Layer 3 of a small transformer language model trained on English Wikipedia (8 layers, counted from 0, width 96).
In attention head 1, each number of a token's query is one row of weights dot the token's vector x plus its bias. The head spreads its attention over the tokens so far by the softmax of query dot key.

Query weights of the head. A number n stands for (n - 500) times 0.001.
q0 (bias -0.129): 508,403,344,513,510,511,538,503,640,575,647,261,487,515,484,326,393,352,658,597,410,272,667,576,643,644,362,593,544,450,358,409,324,598,475,497,605,448,376,519,495,508,385,687,591,393,476,558,622,413,383,570,300,459,520,602,688,515,552,555,530,564,407,478,584,591,535,447,411,622,695,465,500,420,585,574,523,497,450,493,742,376,540,523,504,422,548,471,590,497,389,491,518,509,528,644
q1 (bias -0.094): 422,569,255,348,496,495,577,408,497,513,379,445,309,815,611,483,641,421,461,618,425,323,498,636,514,653,265,436,530,420,380,470,490,461,457,318,519,422,646,652,441,512,695,516,743,437,475,420,428,418,345,451,446,505,478,783,446,676,654,489,555,614,415,440,488,439,548,416,411,656,574,398,587,469,569,628,623,606,358,512,711,368,496,631,609,502,505,637,454,329,383,532,454,473,708,748
q2 (bias 0.004): 561,276,409,496,339,403,533,476,511,527,431,328,523,371,471,436,533,524,443,445,439,565,647,569,500,440,577,467,376,354,420,499,527,397,465,569,483,703,519,429,418,420,588,466,494,407,450,631,543,650,605,520,559,656,617,519,451,531,627,565,409,505,461,542,473,407,592,501,541,538,532,383,489,562,547,424,451,471,410,525,550,592,438,515,534,480,409,482,522,546,582,236,580,432,476,462
q3 (bias -0.003): 595,359,622,513,446,471,455,404,466,471,612,479,526,462,434,504,333,516,651,605,476,631,333,561,749,500,486,583,413,692,417,669,593,483,482,662,591,585,610,323,695,462,297,499,469,619,492,544,662,502,594,578,500,596,507,398,510,287,528,510,315,468,693,543,518,518,491,509,438,508,478,545,463,449,659,481,549,511,579,540,350,617,565,330,447,507,423,294,729,453,447,489,428,421,496,518
q4 (bias 0.124): 515,514,634,623,445,543,440,556,494,573,380,446,595,465,316,651,466,605,540,381,481,507,391,460,386,454,623,427,406,513,491,417,455,374,440,555,368,460,472,483,597,614,558,491,382,567,562,519,494,521,397,472,610,514,503,545,382,470,458,523,491,494,555,508,656,459,677,482,451,377,365,688,468,499,600,325,536,488,495,499,348,505,451,397,525,478,591,395,340,589,497,603,577,624,555,391
q5 (bias 0.079): 772,598,397,418,525,410,477,438,420,491,527,577,468,431,553,759,386,545,575,508,622,666,362,513,591,311,436,454,491,511,597,460,595,574,444,705,414,590,412,606,385,314,296,297,540,395,365,452,389,511,723,514,764,512,457,273,513,454,263,580,199,387,414,530,599,514,421,811,680,237,524,505,471,455,461,409,491,324,455,367,368,675,382,564,544,665,353,403,681,669,535,359,524,476,359,398
q6 (bias -0.112): 446,470,342,498,647,605,488,480,595,564,625,430,474,558,576,364,517,492,479,593,458,400,693,527,616,553,246,542,576,528,486,567,445,576,611,471,585,546,401,487,528,428,448,552,570,483,471,585,556,486,414,524,346,518,426,440,579,568,637,412,393,643,490,488,384,601,392,455,470,717,643,556,496,467,449,562,604,545,524,479,708,546,488,568,443,542,463,555,659,493,673,421,575,492,513,648
q7 (bias -0.035): 431,504,503,483,477,403,386,480,334,570,286,459,428,603,536,391,716,441,440,534,420,380,508,438,340,523,621,511,637,450,581,545,463,505,446,381,414,387,573,501,573,505,644,605,501,554,558,545,518,371,230,628,291,489,577,539,560,675,562,508,705,587,620,351,720,539,473,265,543,420,637,503,408,508,472,519,599,659,669,522,618,361,410,494,451,570,606,585,471,556,421,527,471,434,593,686
q8 (bias -0.039): 458,526,534,420,575,445,602,657,455,408,523,566,556,524,500,507,449,418,447,422,500,565,455,586,419,407,494,455,322,583,532,576,503,505,548,599,608,550,521,460,523,604,527,497,411,534,382,544,437,443,626,581,647,527,427,432,408,561,456,477,612,519,505,574,529,445,297,649,470,519,542,518,613,491,518,540,537,515,581,480,506,447,520,352,565,570,469,422,521,553,564,484,620,379,557,490
q9 (bias 0.046): 387,413,558,589,432,491,534,515,430,445,507,599,422,505,379,517,524,508,562,451,320,392,474,389,445,485,445,482,748,551,511,444,380,579,515,625,279,537,491,334,521,629,528,519,530,660,610,507,538,513,376,540,453,492,561,555,512,515,626,442,475,394,586,450,509,550,475,232,435,476,580,509,527,454,356,410,446,536,532,535,449,482,497,339,345,515,635,480,582,552,505,471,507,570,529,462
q10 (bias -0.078): 454,485,459,488,459,593,213,402,556,513,463,517,506,554,525,451,524,519,388,696,534,473,512,589,572,698,401,490,360,456,502,459,601,421,436,429,564,424,422,567,269,570,438,524,486,423,509,456,407,488,544,401,501,581,392,402,437,571,473,546,359,660,386,597,443,633,538,579,561,548,467,549,535,555,619,609,457,512,247,490,610,574,488,656,612,411,283,432,482,545,373,480,429,477,398,500
q11 (bias -0.012): 258,604,566,392,540,447,585,549,514,547,264,525,495,524,441,391,605,543,376,571,426,343,537,533,288,597,387,396,442,541,384,504,546,250,376,250,493,298,623,598,355,570,494,628,473,446,568,478,471,534,178,354,363,582,381,501,411,599,593,536,440,646,583,478,633,522,599,349,521,457,566,502,345,459,319,583,531,614,514,511,547,474,360,513,410,451,518,730,560,333,434,558,467,705,675,485
q12 (bias -0.030): 571,471,519,483,639,448,434,535,590,303,749,441,446,503,544,406,453,495,404,688,467,631,503,699,570,576,543,560,531,506,532,536,425,435,646,452,473,313,624,583,457,405,555,574,483,476,426,514,360,424,583,506,564,568,523,324,342,514,520,544,369,477,402,456,498,588,411,544,400,568,413,408,465,469,582,503,585,601,425,369,541,501,608,463,549,404,600,405,495,570,389,417,344,504,621,486
q13 (bias 0.029): 559,386,366,422,576,680,595,438,559,432,620,535,620,403,538,657,630,527,588,466,579,681,581,524,488,304,576,486,399,475,675,566,609,648,694,540,619,644,187,564,602,463,372,450,388,530,407,524,518,586,778,556,605,570,479,418,498,365,381,399,460,430,538,639,401,318,345,736,449,518,394,594,531,626,464,607,485,351,508,335,319,576,549,592,640,640,366,393,579,642,434,262,549,310,377,343
q14 (bias -0.098): 464,486,379,432,613,547,354,480,449,611,455,460,502,530,319,324,511,520,523,607,426,314,495,480,595,648,383,600,547,544,500,367,479,504,402,374,450,419,586,658,547,556,367,661,597,436,534,495,601,332,486,355,367,539,351,693,644,614,578,586,485,594,285,400,577,772,645,338,326,594,511,457,462,438,397,571,380,567,465,497,727,372,482,461,496,388,502,555,414,656,385,682,566,409,522,457
q15 (bias -0.040): 463,403,520,568,273,528,554,600,370,608,308,548,461,503,366,395,447,466,626,657,275,294,579,388,554,610,356,354,620,488,415,360,414,467,214,212,401,639,586,464,387,473,312,602,505,661,456,454,709,520,328,535,377,429,523,500,414,442,653,308,556,633,596,433,568,570,763,318,646,465,553,398,526,417,410,544,534,477,488,777,588,516,343,491,308,425,665,649,520,510,491,475,534,557,374,566
q16 (bias -0.033): 429,552,607,489,612,563,400,563,531,433,460,424,483,555,548,401,571,510,482,549,516,287,463,420,512,702,542,453,309,460,414,539,357,668,560,729,537,446,547,437,631,555,692,384,472,568,484,549,625,403,395,588,384,486,419,407,417,517,583,634,489,512,529,585,404,479,546,542,544,507,683,523,598,541,630,526,611,440,499,511,539,373,363,649,672,546,600,528,519,454,499,486,540,469,637,624
q17 (bias -0.020): 553,491,416,532,404,500,292,405,471,538,477,511,611,323,440,440,389,623,524,557,412,477,425,446,785,471,455,671,400,547,512,539,564,578,447,617,501,612,507,567,574,447,436,524,462,442,501,427,494,492,460,526,507,490,491,590,619,382,447,481,463,551,378,475,440,735,662,675,495,461,350,509,614,531,544,528,457,431,613,585,493,372,445,483,659,458,561,578,459,451,629,353,589,292,594,453
q18 (bias -0.064): 518,473,503,482,337,547,649,545,592,515,602,399,508,399,552,464,528,480,463,631,305,381,695,558,732,593,353,502,475,455,542,474,383,582,533,425,574,597,516,593,474,479,457,501,603,427,388,509,438,472,470,525,463,288,531,355,490,573,656,474,559,533,487,490,440,380,461,496,533,509,515,353,503,547,413,549,536,463,371,464,657,579,568,492,568,555,611,612,623,538,521,530,560,481,434,538
q19 (bias 0.038): 464,466,432,376,508,450,473,372,329,468,379,485,503,506,398,606,450,511,438,431,581,522,583,434,484,395,448,557,634,363,490,431,536,565,668,634,433,600,442,432,577,486,514,506,514,457,430,475,490,546,527,485,554,545,492,500,451,501,469,465,610,495,517,393,428,513,522,566,641,448,527,566,553,475,565,571,451,383,637,624,492,386,442,503,571,465,507,581,424,483,542,586,658,458,265,489
q20 (bias -0.108): 406,596,383,378,583,492,317,481,579,460,381,436,449,678,559,342,452,328,479,591,499,268,577,507,440,639,402,542,605,554,447,431,525,496,570,339,413,412,429,526,298,555,617,540,598,292,477,390,431,473,392,301,401,583,398,582,575,666,412,368,455,538,384,355,432,551,450,298,588,717,605,489,499,341,392,592,450,519,388,483,666,483,488,519,413,565,443,442,492,442,319,456,380,593,407,545
q21 (bias 0.060): 806,513,488,654,533,528,605,564,575,437,786,488,590,343,595,703,452,435,589,396,567,773,521,573,662,285,705,505,350,522,779,632,401,514,614,746,646,797,303,463,566,507,279,315,419,512,463,574,375,479,855,645,771,547,510,226,566,453,327,523,446,354,426,634,379,534,341,998,535,484,278,411,612,587,638,525,490,367,659,336,352,462,661,413,590,504,320,299,582,550,623,336,515,348,404,280
q22 (bias -0.038): 384,534,657,504,429,400,396,460,449,529,515,456,480,626,332,430,546,490,364,554,317,334,570,490,300,599,501,421,538,483,531,410,354,455,460,284,487,387,492,591,365,582,536,548,563,498,559,524,433,576,369,365,418,502,452,635,455,584,641,518,424,456,475,476,364,596,583,301,391,586,460,487,456,444,323,511,292,581,481,595,597,441,487,602,515,376,624,562,472,563,240,534,486,468,678,622
q23 (bias -0.048): 468,464,686,464,467,506,570,516,390,567,441,497,452,496,379,417,406,580,434,532,411,406,501,531,464,501,459,597,660,401,435,478,372,464,469,431,475,652,422,426,485,557,458,417,499,507,436,451,484,377,521,685,360,437,542,563,619,608,523,439,452,521,580,491,562,604,415,436,496,632,687,523,551,372,377,586,486,418,489,544,595,584,517,544,422,486,713,482,526,487,437,511,562,578,402,521
q24 (bias -0.059): 463,690,372,459,691,529,526,375,646,403,487,471,404,423,592,507,619,466,432,558,510,440,637,500,516,558,475,732,628,487,713,560,373,372,556,624,419,588,521,505,524,339,446,574,600,467,558,481,540,388,563,660,397,462,439,559,598,505,394,529,490,515,466,516,515,701,415,499,458,560,422,526,432,405,451,542,448,321,580,473,565,520,608,502,502,541,552,573,615,591,491,500,539,537,562,494
q25 (bias -0.054): 439,530,379,540,385,551,389,496,416,472,439,498,352,634,532,350,479,333,408,499,256,141,636,416,470,582,391,538,654,376,535,400,364,595,406,445,425,425,628,535,496,416,649,617,513,447,637,576,620,488,250,481,148,350,432,742,468,661,718,444,552,589,467,356,428,658,713,318,473,495,556,444,620,467,295,619,533,588,361,660,671,381,448,560,308,502,579,608,446,454,478,613,632,552,511,776
q26 (bias 0.053): 537,541,637,628,426,415,451,572,467,537,689,497,509,421,327,511,591,544,518,494,444,440,470,431,361,451,488,531,540,457,370,255,481,410,477,576,424,571,398,519,373,603,567,427,442,520,384,496,392,609,462,432,490,522,634,468,237,473,442,562,484,475,514,548,528,429,635,452,589,512,541,573,481,624,430,387,396,314,425,469,550,439,524,539,692,479,522,538,553,544,433,422,600,339,429,432
q27 (bias 0.016): 546,439,551,441,418,394,671,548,552,564,544,621,480,468,639,620,573,446,429,480,568,620,582,498,448,492,599,551,442,514,569,599,436,384,565,618,622,628,470,385,571,459,439,455,509,616,265,493,521,702,742,618,516,641,486,407,586,393,410,508,486,420,705,542,522,424,393,624,540,511,540,522,469,506,543,571,637,595,594,368,400,602,537,535,401,541,549,421,665,561,501,370,466,477,446,395
q28 (bias 0.009): 397,503,451,496,390,439,455,609,298,419,354,478,456,579,622,634,430,535,531,474,481,485,469,510,506,666,451,346,513,434,460,353,574,442,511,317,548,403,611,606,496,485,425,615,568,592,512,397,426,612,305,484,447,428,520,546,420,539,701,373,526,539,596,485,467,474,610,378,546,424,421,578,400,439,458,588,506,674,508,574,492,518,447,601,370,455,568,518,500,401,457,621,440,582,623,585
q29 (bias 0.096): 781,374,521,498,547,458,591,412,564,590,543,376,665,411,468,591,533,485,479,475,511,814,441,681,508,254,672,496,498,551,629,612,574,455,535,519,510,591,293,510,404,411,405,445,368,565,456,388,391,547,746,576,673,579,514,345,527,507,238,359,466,350,388,527,541,596,473,624,559,536,416,483,431,546,536,322,455,334,464,344,284,649,597,438,584,622,485,311,501,574,447,374,337,471,420,304
q30 (bias 0.108): 576,526,675,497,404,416,527,524,408,404,465,577,556,489,503,638,430,519,572,399,517,582,503,471,339,268,618,361,454,561,501,416,659,387,342,371,403,521,573,489,548,468,494,406,522,573,598,501,331,627,561,413,608,507,556,479,489,437,578,431,493,317,499,467,515,531,700,381,643,355,342,493,337,576,468,399,487,561,519,611,372,580,513,431,493,507,570,594,465,453,512,617,468,636,404,463
q31 (bias 0.115): 661,485,559,596,420,383,602,477,525,557,515,516,585,338,518,534,393,484,651,425,619,719,310,457,503,354,622,470,538,608,527,473,553,496,560,679,445,665,524,426,591,496,458,422,310,473,455,672,528,395,616,628,644,524,575,380,470,287,379,353,401,418,554,530,508,504,404,575,590,446,621,474,501,592,485,345,522,502,685,376,326,655,538,420,400,524,581,246,432,636,553,597,450,561,435,369

Each question shows a short text with each token's key, already scaled and adjusted for position as the last token sees it. A number n stands for (n - 500) times 0.0041.

Then comes the last token's vector x. A number n stands for (n - 500) times 0.016.

0 " reg": 854,894,455,212,209,73,816,798,421,382,748,870,529,144,872,833,722,488,757,355,846,53,848,676,618,920,376,199,642,78,222,120
1 "ress": 855,907,472,207,181,78,812,801,437,383,732,860,549,107,864,842,712,479,734,349,863,43,843,684,642,920,371,216,622,95,227,123
2 " was": 837,898,480,233,225,101,785,779,432,363,736,839,544,142,862,812,697,495,717,332,822,72,828,661,606,894,347,209,640,110,243,138
3 " critic": 813,907,484,252,181,102,784,800,452,385,730,832,562,134,850,794,681,471,726,347,836,67,826,643,624,892,401,244,633,113,246,150
4 "ised": 809,890,483,255,187,100,800,802,469,378,726,848,548,151,837,807,701,489,699,366,797,82,811,642,594,884,378,222,654,104,245,153
5 " as": 805,877,451,262,209,108,777,788,444,380,728,821,552,176,845,797,690,508,677,357,810,83,819,644,596,883,373,218,646,121,251,148
6 " log": 816,885,487,262,206,130,780,777,455,387,723,818,550,141,844,765,668,467,719,358,831,83,810,638,613,866,402,229,633,127,247,175
7 "ically": 811,884,465,251,210,109,785,773,450,366,730,822,534,173,845,803,661,481,704,373,815,83,813,634,607,863,393,213,648,115,260,152
x: 493,439,509,489,497,487,309,489,502,434,535,548,460,511,494,517,512,459,486,513,481,503,466,487,471,545,524,457,470,494,481,504,538,494,426,514,514,463,575,489,486,469,532,496,486,508,518,505,462,506,509,103,592,548,470,487,502,461,512,513,502,507,536,485,480,490,510,529,485,478,290,494,498,598,471,543,522,525,495,520,204,482,508,531,471,460,446,511,420,500,451,476,473,504,481,472
To which token does the last token give the most attention? 5 " as"

0 " –": 838,868,450,231,225,80,797,788,428,406,725,848,542,144,862,814,722,513,722,366,833,63,833,666,622,910,372,198,614,89,227,139
1 " ly": 852,910,499,220,206,85,803,825,464,393,696,833,543,136,875,791,716,498,720,380,841,66,827,663,625,907,355,209,623,102,208,131
2 "mp": 849,911,501,225,179,94,811,822,465,385,715,853,567,126,864,798,723,473,719,336,848,61,843,673,611,917,374,227,610,117,210,129
3 "ho": 848,911,501,230,190,93,812,815,464,368,717,834,543,146,863,772,710,474,725,393,846,61,836,672,620,899,387,242,625,96,222,144
4 "cy": 846,893,472,216,190,92,815,795,443,368,738,862,543,149,867,797,705,481,718,366,843,66,832,668,625,890,386,224,612,105,220,135
5 "tes": 836,886,481,216,203,98,816,792,439,365,740,852,539,149,848,787,699,484,709,361,826,70,827,649,613,896,375,224,631,109,238,133
6 "\n": 789,843,448,271,254,142,759,787,441,414,714,813,569,146,849,776,680,497,659,379,822,64,799,635,612,870,384,219,601,139,262,194
7 "-": 835,867,484,283,206,136,775,795,447,389,725,799,582,131,879,784,701,516,680,377,832,76,801,661,612,878,390,229,602,128,223,169
x: 469,472,517,511,514,490,254,459,517,420,506,446,467,510,576,641,477,470,472,510,519,531,475,511,540,550,515,518,485,495,539,480,501,539,447,485,408,509,543,550,483,449,493,482,489,482,522,498,481,496,545,95,508,526,419,430,489,561,501,498,461,459,488,457,495,512,460,509,492,505,308,509,515,516,507,495,472,463,518,453,273,541,546,517,460,512,505,493,457,508,480,487,461,494,454,474
To which token does the last token give the most attention? 6 "\n"

0 "-": 846,867,449,247,222,101,794,788,417,396,739,847,547,140,871,824,725,502,724,370,846,57,830,678,618,907,373,203,619,94,232,139
1 " –": 838,880,462,227,208,90,799,799,436,400,723,840,539,139,868,802,708,523,707,375,835,63,821,659,632,902,356,205,609,100,220,149
2 " th": 841,888,490,233,211,98,793,804,442,384,711,799,541,147,876,775,715,497,726,379,824,68,835,658,629,909,355,210,596,104,212,137
3 "2": 835,885,497,247,175,111,813,787,455,376,705,830,520,147,855,801,698,489,715,387,851,67,818,676,632,888,354,225,612,104,233,146
4 " cells": 832,886,502,241,204,109,815,777,436,382,725,827,530,172,849,780,678,476,702,372,829,69,823,642,616,893,383,210,607,132,224,172
5 "\n": 787,842,449,273,255,144,761,785,444,412,714,814,563,149,850,772,678,496,656,382,820,65,798,636,616,866,380,222,596,142,261,198
6 "-": 839,867,486,285,208,140,780,792,444,388,723,798,570,129,885,779,697,520,674,382,833,75,800,661,616,878,381,225,596,130,219,173
7 " –": 807,851,471,252,225,137,779,781,438,400,710,801,551,164,854,753,668,536,662,386,812,90,791,622,631,867,366,223,594,137,237,188
x: 489,451,512,474,545,526,330,487,506,455,509,457,426,544,520,591,472,465,437,583,499,504,483,492,544,531,514,516,479,496,482,490,503,532,497,483,412,472,572,510,537,518,513,484,504,515,515,503,463,485,504,90,509,481,416,440,491,477,530,505,482,456,502,454,505,454,511,486,491,508,303,519,501,528,494,505,552,497,463,472,215,540,543,511,526,527,495,484,446,467,454,495,483,530,469,489
To which token does the last token give the most attention? 5 "\n"

0 " ph": 847,865,452,211,228,85,805,772,429,397,730,842,552,161,858,794,716,487,748,355,836,83,835,672,641,910,377,211,602,100,226,144
1 "il": 859,900,460,219,169,84,835,814,452,374,722,859,553,128,872,805,719,472,734,369,860,55,841,685,663,905,378,220,584,107,201,149
2 "os": 873,899,487,209,188,71,830,810,461,390,733,832,562,134,867,805,720,449,726,363,863,52,833,682,639,917,380,221,593,108,210,135
3 "oph": 847,909,496,193,183,83,815,798,455,387,740,850,571,124,866,793,710,460,737,341,850,60,831,673,640,912,373,223,610,96,206,144
4 "y": 850,891,472,217,169,95,827,810,460,361,739,835,553,167,863,799,701,464,717,380,847,67,831,674,634,897,403,224,606,111,228,137
5 ".": 827,869,445,234,213,114,791,794,451,375,738,845,543,177,859,799,699,479,705,383,826,74,826,668,601,872,406,234,612,112,238,153
6 "\n\n": 805,838,439,266,237,138,780,768,415,408,732,812,553,143,867,814,656,507,686,381,825,61,808,637,616,887,373,205,612,134,264,188
7 "As": 807,847,454,269,214,158,789,776,418,398,727,772,537,180,850,804,679,524,675,376,817,90,804,639,622,902,376,223,624,134,263,156
x: 465,465,522,457,552,494,382,459,473,397,473,471,461,457,540,571,474,455,498,514,531,459,519,509,550,517,509,485,514,513,518,470,561,544,466,517,509,516,614,476,518,489,470,477,552,479,543,464,524,469,529,119,505,538,468,527,470,498,515,468,527,479,501,410,447,489,560,495,488,460,323,430,520,637,498,512,527,482,518,447,261,500,559,505,436,453,473,459,432,486,447,497,473,536,490,438
To which token does the last token give the most attention? 6 "\n\n"

0 "During": 808,846,435,267,242,107,783,760,413,391,729,835,525,168,837,828,704,511,710,367,801,84,805,643,601,900,355,207,636,97,265,163
1 " al": 833,866,443,252,214,99,799,807,415,390,721,818,527,165,854,809,701,513,723,373,826,67,813,646,640,910,371,199,619,111,239,145
2 "-": 856,894,478,264,192,101,786,805,446,378,737,828,552,124,891,827,709,492,720,365,842,64,820,677,593,895,371,207,630,107,227,146
3 "M": 833,874,455,250,206,131,805,777,424,410,719,812,524,170,861,809,692,504,723,382,831,74,820,682,625,891,359,223,614,121,245,150
4 "ut": 825,889,472,242,205,106,797,798,434,390,715,816,522,133,866,784,690,484,712,362,821,73,816,646,618,879,367,233,619,125,235,155
5 "i": 831,872,443,253,198,111,805,776,428,383,738,831,537,152,865,799,685,463,722,383,828,57,810,648,626,873,384,204,624,115,236,164
6 "'": 806,874,454,234,204,127,813,777,446,385,742,849,535,165,866,791,686,499,702,379,827,88,826,655,623,868,385,237,627,117,244,158
7 "s": 846,858,469,246,211,114,804,775,425,390,731,805,531,173,857,795,675,474,712,389,836,94,819,660,614,871,406,204,607,138,249,160
x: 482,439,471,497,515,505,303,478,533,473,481,477,481,515,549,546,510,498,480,517,494,509,500,488,511,522,487,458,500,484,488,501,509,508,431,488,494,474,548,519,490,535,479,514,494,510,521,520,455,488,529,111,576,518,461,504,542,459,526,449,527,516,486,472,449,525,509,537,462,512,298,536,472,616,512,505,535,484,494,509,217,532,567,529,481,469,508,446,404,529,453,449,446,481,514,461
To which token does the last token give the most attention? 0 "During"

0 " a": 849,873,438,229,223,82,803,783,425,400,731,855,550,156,871,829,718,496,729,351,844,66,842,683,631,909,363,201,620,97,236,127
1 ")": 851,875,450,217,229,100,798,778,437,404,735,871,534,130,861,835,721,480,742,371,852,52,839,700,632,903,375,205,620,88,234,114
2 " Time": 847,899,460,226,191,94,797,788,464,384,719,841,559,132,873,800,719,468,714,362,858,53,824,681,600,890,357,222,610,99,226,132
3 " –": 829,876,469,229,212,97,791,785,441,391,734,847,542,147,860,803,697,509,708,373,836,64,820,658,614,883,365,214,619,110,235,146
4 " Ca": 831,855,469,221,223,118,780,779,451,393,712,773,550,154,851,769,699,494,708,398,834,95,811,673,621,896,360,217,631,120,243,136
5 "usa": 837,891,499,231,211,107,800,793,441,352,726,821,536,161,856,757,702,473,712,376,828,70,814,643,612,872,390,229,618,130,227,176
6 "l": 827,874,472,237,189,114,806,781,449,351,728,830,541,155,849,773,687,469,710,403,838,82,809,648,612,868,395,211,623,131,233,149
7 " or": 813,872,471,221,212,120,782,773,453,363,729,809,579,173,855,764,678,493,695,390,830,98,815,648,611,875,385,229,623,132,247,148
x: 483,459,512,494,508,502,305,486,501,445,467,473,429,526,543,550,501,471,427,521,543,450,475,519,504,535,523,458,466,490,484,493,523,495,438,497,498,478,509,532,516,494,516,484,485,543,539,487,505,490,517,80,513,482,451,484,471,496,497,488,477,510,519,465,486,491,522,518,470,498,333,494,492,585,526,515,508,503,477,463,187,535,503,521,503,520,484,505,465,506,456,484,469,476,428,422
Which two tokens does the last token look at most, in order? 7 " or", 6 "l"

0 "nce": 839,872,448,230,215,102,806,782,418,391,738,859,540,142,863,837,717,502,735,369,829,64,829,660,614,914,381,205,632,85,248,140
1 " on": 824,892,443,237,207,96,793,802,454,368,731,843,562,138,864,800,714,512,683,357,833,59,819,638,605,903,340,218,633,90,239,151
2 " his": 835,888,455,222,201,89,804,790,441,393,753,840,575,138,865,817,694,482,714,351,850,83,844,666,638,903,376,210,644,109,234,129
3 " father": 819,908,473,237,187,101,778,793,466,372,746,838,580,130,862,813,697,489,713,357,834,77,821,637,614,890,381,229,639,115,232,138
4 "'": 810,885,449,223,202,106,812,784,457,379,762,865,565,156,865,798,697,487,709,357,832,78,838,655,616,874,387,227,634,104,234,140
5 "s": 846,866,462,242,208,98,803,781,436,387,737,810,553,164,854,795,683,466,716,380,840,92,828,665,612,873,410,201,615,132,244,147
6 " death": 818,877,487,244,206,123,764,774,462,361,748,847,575,155,849,803,690,483,689,342,827,98,810,624,590,868,380,240,625,137,245,154
7 ".": 798,851,426,257,237,127,758,779,438,391,730,826,553,174,846,794,668,476,689,371,812,84,813,640,577,857,411,224,639,138,261,168
x: 492,452,489,534,571,510,316,533,492,435,461,490,476,476,513,564,510,436,531,519,486,516,445,530,479,510,471,452,503,533,452,505,522,439,463,458,392,464,551,518,539,486,454,483,524,477,518,493,431,537,497,90,547,518,480,508,479,538,468,532,509,473,490,477,549,494,540,474,438,444,268,503,490,563,466,516,506,472,498,550,258,526,521,496,493,455,512,502,465,526,464,509,496,473,452,456
Which two tokens does the last token look at most, in order? 7 ".", 6 " death"

0 "-": 846,867,449,247,222,101,794,788,417,396,739,847,547,140,871,824,725,502,724,370,846,57,830,678,618,907,373,203,619,94,232,139
1 " –": 838,880,462,227,208,90,799,799,436,400,723,840,539,139,868,802,708,523,707,375,835,63,821,659,632,902,356,205,609,100,220,149
2 " mac": 837,889,474,238,206,107,810,798,441,389,723,821,545,140,866,769,710,490,694,370,836,61,826,658,622,904,352,203,617,112,214,132
3 "roph": 844,883,501,224,203,126,813,793,432,403,711,824,552,145,851,758,686,473,708,369,840,76,821,662,646,903,379,221,606,127,225,154
4 "ages": 831,888,501,238,199,107,810,778,441,370,724,832,540,154,850,784,694,481,700,365,825,80,824,641,604,890,382,220,607,121,239,159
5 ",": 813,891,481,247,216,131,786,788,434,370,717,815,543,165,831,771,690,501,685,381,809,80,800,636,592,865,387,230,622,131,252,165
6 " al": 814,863,472,248,217,126,790,797,439,379,718,797,548,176,834,751,695,498,681,394,828,78,805,640,623,882,384,223,613,133,236,147
7 "ve": 814,884,489,228,197,127,799,777,470,376,711,811,552,151,850,757,680,479,674,376,841,95,809,635,610,871,380,232,614,128,241,160
x: 485,483,486,469,505,526,300,477,485,465,505,504,488,538,516,531,533,462,463,504,527,479,528,509,526,541,531,510,519,473,489,474,557,452,469,513,445,481,554,498,514,524,534,493,476,543,528,507,506,494,499,102,599,522,475,475,507,542,575,482,458,485,516,456,437,468,515,499,497,544,322,504,510,693,476,522,485,507,474,454,278,502,569,546,522,488,519,442,458,513,432,507,481,534,515,439
To which token does the last token give the most attention? 5 ","

0 " Bu": 834,854,445,216,240,102,796,774,433,394,729,824,556,166,852,780,726,490,718,373,834,87,824,664,633,901,379,218,606,103,240,141
1 "y": 858,881,463,209,182,88,825,807,452,375,724,835,556,154,874,806,716,481,722,380,848,67,833,681,649,909,389,208,599,105,216,137
2 "id": 841,876,473,216,191,97,813,792,447,369,734,847,551,137,861,801,710,474,727,368,846,74,827,666,639,904,377,217,617,96,227,135
3 " rule": 831,891,472,212,197,103,795,777,459,356,755,859,554,157,864,815,718,479,720,358,850,76,827,655,629,889,387,230,607,108,222,146
4 "r": 836,887,476,236,196,117,800,788,433,359,748,847,543,154,853,795,709,456,734,380,824,79,827,662,598,878,399,236,634,119,234,137
5 " Mu": 801,870,463,216,218,132,788,770,460,376,734,792,560,173,828,770,719,473,707,398,830,93,811,666,616,878,383,247,636,105,263,141
6 "'": 805,868,464,214,205,131,809,769,454,371,761,853,558,182,858,784,692,477,709,377,834,95,830,662,622,860,398,247,617,126,238,156
7 "iz": 815,891,469,223,204,128,801,774,447,382,742,825,564,170,839,788,692,453,718,361,831,76,807,648,581,875,395,237,621,148,238,162
x: 502,513,497,456,571,499,286,501,527,483,491,425,488,458,499,571,534,495,482,475,497,502,498,544,512,524,501,467,466,480,476,483,535,497,470,513,470,477,564,520,525,481,461,469,459,470,472,483,482,531,488,82,566,525,448,512,498,571,508,495,538,451,483,414,505,515,510,545,486,559,317,471,507,720,497,508,454,490,518,468,344,465,470,510,493,492,515,448,459,513,446,483,494,530,473,441
To which token does the last token give the most attention? 6 "'"

0 " court": 834,869,457,222,220,104,789,766,423,394,742,853,543,151,846,820,717,486,736,366,841,75,828,670,623,904,397,223,630,94,251,128
1 ".": 833,863,436,245,225,108,785,791,430,392,728,850,526,157,856,828,710,492,720,378,822,66,825,677,602,883,407,222,625,99,244,151
2 "\n\n": 810,837,439,269,239,137,777,767,408,414,731,816,550,132,867,830,662,515,693,377,822,57,805,647,622,891,370,203,614,128,266,184
3 "During": 792,850,455,288,215,130,785,771,419,377,725,803,533,153,843,809,685,541,667,376,799,81,781,617,615,896,340,213,630,113,254,186
4 " al": 814,843,440,269,225,133,785,790,405,392,718,794,537,175,844,783,678,530,693,388,819,78,791,624,636,890,372,208,616,139,249,164
5 "-": 836,873,476,283,204,133,772,784,431,372,742,806,558,134,886,806,684,513,695,369,834,76,799,648,586,877,373,213,631,131,242,169
6 "M": 814,858,453,261,216,159,795,760,415,405,724,801,531,182,853,790,673,508,706,390,825,81,804,660,616,873,367,233,614,143,256,169
7 "ut": 804,868,468,257,220,138,781,778,424,385,720,801,525,149,855,768,668,492,693,370,812,86,796,623,607,858,375,242,619,149,252,175
x: 521,477,477,477,561,538,314,474,491,407,501,486,530,557,528,530,493,467,458,545,511,496,539,528,573,493,495,473,513,503,515,461,501,529,483,506,478,488,558,481,528,492,515,521,496,531,467,466,504,480,511,121,595,492,466,455,463,503,558,475,504,479,468,435,457,478,566,538,533,512,304,531,485,709,457,504,481,545,465,442,310,501,516,539,467,485,487,414,478,528,470,490,494,557,527,449
To which token does the last token give the most attention? 3 "During"